Layer 8 of a small transformer language model trained on English Wikipedia (14 layers, counted from 0, width 64).
A neuron adds its activation times its output weights to the MLP's output. To switch it off is to set its activation to zero at one token and run the rest of the model.
A neuron's activation on a vector x is SiLU(gate . x) times (in . x), where the dot is the dot product.

Input weights of the MLP neurons that the questions are about. A number n stands for n times 0.0054.
n54 gate: -12 28 -19 -13 -3 16 15 19 1 39 -10 14 4 -19 9 -27 1 2 5 -26 -4 14 10 21 -19 10 -29 5 20 5 -6 27 8 6 -1 5 -16 -22 12 -17 -32 25 61 -7 12 12 -26 23 32 -63 -30 -8 -14 -9 3 -4 10 -15 16 -33 28 58 28 2
n75 gate: -15 35 13 -3 -35 -1 -7 5 1 -7 -15 -11 -13 -49 9 9 13 26 32 16 27 -4 12 7 4 23 28 36 7 -8 60 -19 -28 -43 -5 -23 35 10 18 -3 -2 15 6 22 -8 1 71 -26 22 -10 22 -27 0 4 -50 -2 -26 -16 -12 8 26 5 -69 40
n90 gate: 18 -43 12 31 13 -10 -29 -19 -13 -4 30 23 -12 33 51 4 8 -2 13 -14 -63 12 -47 26 5 -41 -19 17 54 -23 33 -17 -11 51 5 -23 -29 3 -22 -22 1 -8 9 12 -31 8 -27 -30 -47 17 -3 -16 0 -40 -15 -7 -5 -19 -2 -28 4 -6 6 -20
n157 gate: -13 -14 28 -43 -3 7 60 -20 -15 24 13 -31 50 -24 17 -11 17 -26 -10 -62 18 25 -12 13 31 39 -7 -10 20 -6 43 -2 12 -26 -11 -35 -6 32 21 0 -16 -29 76 35 7 26 -37 -37 -40 28 -1 51 43 9 -34 -4 10 8 -2 -2 21 -3 -10 -28
n159 gate: -4 49 -8 6 19 17 7 4 50 -1 -39 13 11 -11 -4 -8 15 26 20 23 -3 0 20 8 -7 12 32 17 35 26 3 -26 11 0 16 -30 0 8 7 -17 9 58 -4 -20 -56 -21 -59 21 -25 20 11 -52 -5 7 52 2 29 0 -53 -31 12 -14 -2 -41
n162 gate: -11 -30 41 -5 17 8 17 -8 23 0 8 30 -4 -66 40 -15 -7 -1 -36 2 -4 12 4 14 22 -3 41 25 -33 32 8 -13 -23 24 5 -12 -31 39 6 1 55 -2 -2 -37 40 13 10 6 63 -27 20 -10 -25 -18 6 -33 20 -27 12 25 10 26 -7 44
n173 gate: 2 53 22 14 -8 28 47 17 22 23 -29 22 -30 -52 -5 3 -16 -8 22 -20 36 -31 -8 -22 30 -20 -11 18 -25 -59 24 -10 9 -1 -14 -18 3 10 0 -26 26 31 -31 -15 -23 23 26 -36 -4 10 -89 -2 21 -21 0 -17 -26 -64 22 24 25 -19 9 -22
n183 gate: -18 7 8 33 -3 34 -5 22 -25 16 2 32 -15 13 -31 -1 -38 19 -3 33 19 11 -6 -41 15 -33 -11 13 5 -17 21 -37 -11 -1 -45 42 50 58 -29 -14 38 -34 -19 -21 -34 24 6 -10 -2 -42 -19 34 19 -38 -14 23 -13 -41 -7 19 -8 22 -10 32
n54 in: -39 -7 -10 -5 -38 -11 -11 3 3 44 14 -17 41 -24 -4 17 37 39 -25 -15 -9 16 -29 16 -3 -17 40 -2 -22 7 -10 28 10 8 21 3 15 7 -16 -33 1 -12 13 -27 19 -23 -52 23 2 23 -24 -4 -7 17 -17 -31 -17 48 -13 -30 -13 -32 14 -4
n75 in: 6 7 36 -36 -16 -8 6 -14 -8 -6 -42 4 7 26 -12 17 16 -12 -37 -8 -11 -50 0 12 -31 14 21 26 20 -24 8 12 15 0 26 -11 -24 31 -11 -16 -31 -50 -18 3 -5 26 4 -9 -6 -28 -27 -3 -28 -5 -30 0 8 -4 4 -9 -3 33 -20 -33
n90 in: -37 -18 -30 21 23 10 -26 -26 -51 -60 15 -14 -34 21 -17 18 20 -44 3 -26 14 -9 20 33 6 -2 -16 -16 -2 -1 -6 -17 8 7 -7 1 4 23 -23 -22 32 0 0 -8 28 -24 37 -6 -9 -16 17 7 -16 23 -17 19 25 -7 -1 16 37 7 -3 9
n157 in: -8 19 -8 -95 14 -16 4 -16 14 5 11 -18 -30 -1 1 13 -6 -12 18 10 -20 18 15 -12 -28 15 -2 -35 -24 35 2 5 -4 13 3 -3 -13 -48 -3 -9 -9 -5 47 -11 17 12 1 -23 7 -12 -20 19 21 -8 13 13 -6 -15 9 -14 55 -11 16 64
n159 in: 12 7 12 59 14 12 20 18 -9 -5 -15 39 43 18 37 5 37 6 -26 1 16 24 -33 -8 -37 9 23 26 28 16 -23 5 24 -12 -16 53 23 4 16 -23 -4 7 -19 -29 64 23 -14 -24 10 7 15 21 29 33 7 -18 -21 -15 -4 9 15 3 3 -11
n162 in: 11 30 -6 -46 21 -14 53 51 26 -4 0 -29 24 -6 8 28 27 29 -9 -32 12 46 -55 7 -7 6 4 8 35 -3 -27 -23 15 33 3 -12 -26 -35 -7 26 -9 -10 -6 -6 14 -12 33 0 -4 13 7 27 -38 -25 -9 13 33 -6 10 -9 -3 -39 -27 17
n173 in: 22 4 20 35 24 -25 0 20 30 9 4 -6 -50 -2 -16 41 5 -38 -2 23 -27 -46 1 29 -19 2 14 -23 -10 -9 0 0 -24 -27 4 -17 49 10 -29 6 3 -7 5 -6 11 10 -18 -25 -14 -61 -3 -11 9 -14 16 -16 -30 48 26 43 -16 11 -11 14
n183 in: -7 -4 19 8 3 -15 -15 -7 13 -35 -16 23 -16 -52 9 -7 12 11 -14 19 43 20 5 -26 10 -5 4 26 0 25 7 -28 23 37 1 26 8 38 -11 53 -37 6 11 13 -2 0 -33 31 34 -13 27 13 10 14 -28 4 27 -8 -6 -39 -8 7 37 -33

Output weights of the MLP neurons that the questions are about. A number n stands for n times 0.0035.
n54: 9 -2 -58 16 -64 5 63 80 8 -30 -67 1 -39 -8 -21 -45 32 1 -2 -16 14 35 -68 56 35 3 -19 8 28 -18 -7 25 -9 -25 17 -1 -24 -13 0 35 16 -41 38 13 -33 -15 24 71 16 16 -19 -13 -3 -32 30 -13 -24 36 22 -21 -7 58 35 22
n75: 34 9 -10 52 -15 -21 -1 -3 -38 24 17 -19 -33 -32 -4 -24 55 31 22 33 60 -11 31 21 -17 -6 17 41 -44 28 -11 -12 -4 -48 -19 20 31 27 8 17 -11 9 1 62 31 -32 80 -47 -10 -23 20 40 -16 -13 -54 12 -34 -11 -38 12 -25 9 1 7
n90: -34 5 31 66 39 27 30 -34 31 32 -38 -1 -15 21 -33 -18 -39 -26 13 52 10 -73 -17 -25 -23 67 50 -13 -18 16 -39 29 -27 29 -31 10 13 -16 53 1 -3 0 -28 -12 0 37 -29 28 -2 -32 30 -3 -24 -2 -18 -12 7 -13 36 -48 -37 9 36 -32
n157: 5 -63 -56 19 -86 2 11 0 38 -28 63 23 -63 13 -42 -27 -39 39 28 14 -9 -12 20 -20 -63 -68 -30 -7 9 51 47 8 -7 -11 -11 -22 3 40 -13 8 -6 -20 -70 21 -11 26 21 35 10 36 14 -46 18 8 19 -24 14 -3 81 -37 18 -8 50 -18
n159: -3 10 -31 -35 -22 -25 -17 1 35 54 -39 35 -2 28 43 9 -38 50 53 -9 -11 -24 -10 87 53 -17 14 13 49 45 16 -45 -10 -2 18 3 -14 22 -11 22 4 44 -40 48 -18 0 31 -11 12 28 -8 13 -38 -56 15 30 -84 -73 -6 -16 28 8 62 34
n162: 22 -16 49 -65 39 14 37 -11 -59 -31 25 11 -8 34 32 18 -35 9 -72 -13 41 -11 27 58 -71 7 -16 -11 -21 17 -43 -14 2 24 9 -25 -29 0 -29 24 2 -3 16 4 25 46 2 31 4 96 13 49 -36 22 -13 -26 10 -44 3 84 11 -58 -63 59
n173: -44 6 -33 17 11 7 2 7 12 -41 11 23 0 3 -19 42 39 -2 -52 1 5 22 53 43 -17 52 -11 36 -50 -66 -39 -35 69 -21 -33 31 -36 3 20 9 49 15 3 4 45 3 -20 8 -46 26 -35 -4 22 14 -62 17 -18 15 -12 -21 59 7 -46 -51
n183: 29 -20 -23 6 -48 10 38 40 -30 7 -25 19 -35 7 2 25 41 -12 8 27 -15 21 -91 12 3 -27 -60 -26 61 -26 4 30 -12 -12 -38 -61 16 -36 6 -50 -53 -69 -23 -38 27 -66 12 1 22 20 -6 8 44 -11 10 11 -56 8 -9 8 26 35 -48 8

Each question names a token from some text and the token that comes next. It shows the vector x that enters the MLP there. A number n stands for n times 0.025.

Then comes g, the gradient of the next token's log-probability with respect to the MLP's output, scaled to length 1. A neuron's effect is roughly proportional to its activation times (output weights . g). A number n stands for n times 0.0052.

"ō", then "j"
x: -3 28 -52 20 -10 -7 -19 -11 -22 -6 -25 7 9 -27 -50 45 -27 -14 -7 -25 -1 -27 3 -51 13 12 -3 -5 3 -59 -26 -30 10 6 16 7 10 -22 2 -6 -14 -26 -17 -10 -17 -37 13 -40 -6 -46 -7 27 -39 -4 -4 -17 -28 27 40 5 -18 24 50 -11
g: 24 -31 -7 19 -8 -41 -1 0 25 -2 -17 62 -21 29 6 42 14 -9 10 -11 1 15 14 5 -13 23 -26 -37 41 -33 -32 7 39 15 38 -24 -28 -9 23 16 5 -30 23 -14 -18 -12 -8 -4 17 34 8 -12 -35 -38 31 -31 11 21 -12 6 53 -15 13 -7
Which two neurons, each switched off alone, lower its probability most, in order? n173, n75

"ing", then " for"
x: 5 3 -22 -19 0 44 -36 -18 -34 13 18 -17 -17 -8 -3 -14 -69 24 31 2 -11 -13 -11 -12 4 -3 28 8 5 -4 -35 13 19 5 -12 -23 12 -51 3 -8 -5 5 8 -10 -42 6 -7 26 16 -8 19 -26 43 57 -3 -15 -18 9 -3 -25 8 21 -13 -18
g: 27 11 -27 34 14 17 0 -27 -33 -20 18 19 8 26 23 -4 4 -9 22 6 24 15 -22 -16 -35 26 15 38 -1 -32 7 20 57 19 -75 12 1 -12 -21 16 7 -18 24 -36 23 -6 15 -21 -35 42 -7 14 -1 -22 25 5 -23 15 9 -29 -29 41 -8 10
Which two neurons, each switched off alone, lower its probability most, in order? n159, n173

"v", then "it"
x: 0 15 4 16 -7 -58 17 14 -35 25 10 -28 -23 30 28 19 -17 2 24 52 22 -24 20 -14 7 41 17 8 10 -54 -24 17 5 27 -10 -10 59 0 -27 37 1 -16 -16 -11 39 1 -69 30 -14 17 19 -8 -7 -25 36 23 12 0 40 9 -24 -28 -4 -4
g: -1 -31 4 41 -31 56 -12 23 7 2 -21 -30 5 -29 -10 3 19 31 -54 44 6 -12 22 -26 -13 -17 38 17 49 -14 -6 26 3 -2 -19 -11 -1 2 -11 -5 -14 31 21 18 -23 6 -48 6 -13 -20 18 24 25 -12 12 11 -6 -13 0 -2 -8 19 -17 -73
Switching off which neuron hurts the next token most? n90

"h", then "ar"
x: 16 -34 -1 40 7 -3 22 -10 -20 19 -24 -21 -9 -9 -1 6 -44 40 10 -25 19 22 32 30 37 0 9 9 2 -24 17 1 -15 18 13 12 10 -19 9 -16 -39 22 30 -45 -19 17 -13 -74 -15 -6 10 22 15 -7 14 5 37 -4 37 34 14 24 24 37
g: -20 -27 11 -18 19 -40 -12 41 6 11 28 22 3 -25 1 -51 16 -24 -47 8 51 -4 13 24 15 19 58 14 50 -21 6 14 -13 5 -6 -7 16 16 10 -21 50 7 16 15 -2 -1 -24 -6 6 3 -8 -35 14 -26 4 4 25 -37 -6 10 -49 29 19 -16
Switching off which neuron hurts the next token most? n183

" s", then "em"
x: -13 -4 12 59 28 17 11 33 -11 17 0 -33 -22 -10 11 26 -17 19 -24 -13 -1 4 -7 9 -1 -2 2 1 30 -13 -26 25 -4 15 11 16 0 -20 18 11 2 -39 22 15 27 5 28 14 -9 2 1 1 17 38 -17 -13 13 6 66 -34 -8 -5 -15 8
g: -32 -34 19 16 -4 -1 -22 0 3 -31 -32 41 2 -26 41 15 -9 -8 -13 -38 29 -6 18 -6 -13 5 -11 -4 -2 1 -27 -2 -18 -71 31 20 -7 -43 -23 -22 4 -25 -15 48 -2 -17 43 34 -16 0 -11 7 -16 3 43 0 -26 9 14 6 53 24 -5 -17
Which neuron, switched off, raises the next token's probability most? n159

"inal", then "ist"
x: 34 -2 9 -18 15 -29 5 48 -18 -12 -7 -13 19 -15 -23 -17 -44 35 35 -15 -34 -6 -35 -7 5 7 9 -37 9 -2 6 -37 21 -18 -15 -22 -6 -19 8 -18 -20 26 -26 25 24 35 22 39 33 -50 -18 37 -21 33 -14 -2 38 24 31 -8 7 -10 -24 -1
g: -17 23 -13 -19 45 -14 27 29 30 18 7 -6 -3 -21 4 -6 26 -23 1 8 -20 23 -18 18 6 37 66 6 39 2 42 36 -8 -29 -40 -47 -14 25 -40 -44 18 -21 -10 3 -1 21 18 17 9 3 -21 16 -10 -16 -7 -27 3 -30 3 29 -19 -34 12 21
Which neuron, switched off, raises the next token's probability most? n54

" an", then "ime"
x: -9 4 4 -32 21 -30 -26 28 -12 -3 -64 -19 -11 0 -26 -28 -63 10 2 9 30 -1 18 21 -5 -13 8 24 34 -47 -5 -14 -6 -15 8 18 -30 -22 -6 -13 -2 -12 -31 57 3 -8 -13 7 14 13 1 11 -22 28 20 -40 -13 29 -2 -14 5 -14 20 10
g: -85 3 39 6 13 15 -5 18 11 11 -4 -14 -17 20 -48 6 33 -10 10 23 12 14 3 9 20 9 -47 16 8 -19 17 11 1 5 -20 18 17 -11 -18 -28 23 -50 -24 38 21 -18 -20 -26 -47 21 4 34 25 -24 -2 14 44 19 2 -20 9 24 3 8
Switching off which neuron hurts the next token most? n159

" J", then "ama"
x: -18 14 30 8 16 -20 -23 31 11 -37 22 7 -10 15 -18 3 -17 -29 -22 -5 17 -5 11 1 -22 17 -2 5 28 -39 -26 27 -21 -7 8 6 2 -7 4 18 -14 15 17 0 12 -14 43 43 6 22 -20 -20 -6 12 -6 3 19 25 67 8 -39 1 -16 -3
g: 56 19 -20 21 -25 -19 -29 -13 4 -6 -20 -14 -8 -41 -4 18 -15 0 23 -7 -6 -12 12 -8 -6 -32 1 62 -19 -10 19 23 -17 -1 0 13 -43 -22 2 1 2 19 6 -4 1 45 -9 2 -27 -15 2 -33 -29 -37 81 -3 -11 2 2 15 -13 30 -19 50
Switching off which neuron hurts the next token most? n173

"inal", then ";"
x: 33 -28 10 -17 14 -10 6 22 -18 -22 -5 -6 22 -15 -25 -9 -44 -1 49 -7 -47 -11 -12 -17 0 -3 -3 -33 26 -30 -5 -17 24 -20 -20 -15 -17 -31 -4 -15 -31 45 -15 41 27 37 27 14 41 -32 -8 39 -1 28 9 -5 19 30 34 -12 0 -4 -9 8
g: 7 -9 6 26 -25 -47 -9 -17 -40 -51 10 15 -30 35 -2 5 7 32 -7 11 26 9 0 40 -54 7 -16 -34 -7 -2 6 32 -36 -7 40 20 -30 12 -17 0 1 5 26 -48 17 -19 26 -6 28 -27 23 8 -11 31 7 48 -11 -7 -24 -18 6 2 -30 27
Which neuron, switched off, raises the next token's probability most? n162

"ed", then " as"
x: 19 -17 -18 9 -4 9 -2 22 -9 -36 23 -7 -48 35 -4 -13 -55 6 -10 13 4 -10 12 -4 -21 22 38 24 7 18 -32 3 25 17 -6 19 0 -31 0 -3 -13 32 22 -18 -12 2 -4 38 16 9 23 -3 1 23 -13 -38 14 35 -40 -33 27 23 -8 -12
g: -2 -42 16 68 -3 -30 -39 14 5 24 -9 1 -27 17 -40 -3 47 24 9 -17 10 1 29 29 -8 36 8 2 19 32 0 10 -18 11 41 -16 -6 18 -1 21 29 -16 27 27 1 8 -17 0 10 15 10 -40 11 -10 26 0 -41 -17 -7 26 44 33 13 40
Switching off which neuron hurts the next token most? n159

" F", then "inal"
x: -20 -56 20 -10 16 0 -16 21 10 -12 -14 2 -13 9 2 22 -39 2 -15 -21 15 -7 -6 -1 26 -5 -5 -4 -6 -25 -43 -1 -12 2 -9 -24 31 -3 -1 -7 -27 -14 27 13 9 -16 17 24 5 1 -2 -9 22 13 -10 9 6 23 66 -5 -8 -5 -10 3
g: 2 -7 -8 -3 22 24 -20 6 16 38 -15 36 -17 -4 -11 -8 15 -13 -16 6 -24 -20 35 50 23 -21 10 4 -33 -20 7 -25 -32 -68 -38 2 33 27 -19 -37 -23 -13 6 -25 -1 -11 -10 40 24 -1 -38 9 -16 -11 -25 11 28 11 -36 10 24 50 -20 19
Which neuron, switched off, raises the next token's probability most? n173

" in", then " "
x: -6 -34 -13 -31 3 23 0 25 -11 -26 5 -34 -16 -13 -3 17 -62 -31 1 -4 6 -14 20 -3 17 2 -8 8 -7 -9 -19 0 35 -18 0 11 2 -13 41 8 -21 -15 20 17 -32 17 7 32 18 10 17 -6 24 25 29 -40 18 9 -35 14 7 -10 28 -46
g: 19 -6 -26 -25 -7 -15 -9 -70 -27 -15 3 -18 8 -19 9 1 16 -26 -15 12 -12 25 -13 -14 0 2 17 13 16 -32 -12 -28 -11 32 16 -21 4 55 -12 -4 -1 13 23 -3 14 -3 -21 -28 42 51 -8 66 -6 36 14 0 17 28 19 11 -44 39 0 25
Switching off which neuron hurts the next token most? n162

"ama", then "ic"
x: -15 -2 2 40 -6 14 65 20 -5 15 -45 5 -35 -2 16 29 -30 11 23 5 13 -25 8 -23 8 20 40 -38 14 -59 3 -38 -15 15 -32 -23 1 -12 -29 -1 -24 58 -31 14 54 -31 17 25 13 -27 -11 -32 -17 -32 -8 20 1 -22 21 -18 -12 30 -2 15
g: 15 -24 -14 -52 2 -20 7 0 -36 17 -9 20 19 27 14 -58 9 23 -2 28 16 7 -30 25 20 23 -7 17 14 23 6 -33 -9 -18 -32 25 9 26 -50 18 -11 7 -2 -39 40 4 -11 -8 -17 3 -9 12 12 28 20 -3 -17 20 -4 56 12 18 -34 -56
Which neuron, switched off, raises the next token's probability most? n157

"1", then "3"
x: 31 -22 -5 3 -1 -7 12 23 -6 -41 -26 -25 0 9 15 6 -63 -4 -7 -6 -3 16 19 -18 -2 13 19 12 -16 -18 -26 9 -20 0 16 -12 16 -14 4 4 -36 4 31 -2 -7 5 -20 -33 1 -38 -8 4 10 11 -5 43 3 21 -41 12 -29 5 -10 16
g: -27 -35 -9 0 21 -14 -11 -10 -5 -13 4 7 -3 9 37 -12 23 2 21 5 -62 -6 -4 -38 7 -3 21 -29 3 32 25 67 -33 22 34 -7 47 51 -32 -7 -13 -19 -8 -7 10 -33 9 1 13 12 -13 14 -41 30 9 1 8 22 -2 -7 14 -57 17 5
Switching off which neuron hurts the next token most? n173

"a", then " ("
x: 10 -9 11 26 -9 24 2 -26 -17 20 -5 5 -58 17 -20 20 -62 -6 49 -29 -5 11 43 19 11 12 -12 4 1 -27 -25 -7 13 -1 -6 -18 22 -45 -19 5 -24 33 -12 3 -15 4 4 -19 -7 3 -12 9 22 14 -33 33 3 -5 31 3 27 12 12 -20
g: 22 1 1 1 -20 31 -9 33 7 -18 50 -19 -16 0 10 0 -16 24 -2 -51 1 -3 34 8 -32 -20 -36 -13 18 -1 12 14 30 -2 -31 19 1 -38 -10 70 -12 -24 -5 0 10 10 10 24 -8 12 5 59 41 7 15 -1 45 -46 -19 -17 -14 33 0 -15
Switching off which neuron hurts the next token most? n162

" ", then "2"
x: -23 -31 -26 -11 -5 16 0 27 17 -17 -35 1 -35 14 -6 1 -68 -15 -5 1 -6 -13 -16 21 3 11 -15 -10 19 -37 1 36 7 11 9 -18 24 -7 -9 -7 -21 -2 22 0 -25 2 12 -29 16 0 -3 -25 -12 13 13 18 9 -4 -40 -2 -15 -13 0 -36
g: -36 -23 18 15 5 -1 5 -16 46 3 -25 -57 -16 -39 -1 17 5 14 4 -28 -29 21 21 -27 -4 25 8 -2 4 6 26 13 -5 -1 25 -26 -10 16 -13 -19 2 41 37 15 62 -7 -14 48 21 -29 -21 -9 -25 42 41 20 20 30 17 -28 17 0 -19 -11
Switching off which neuron hurts the next token most? n159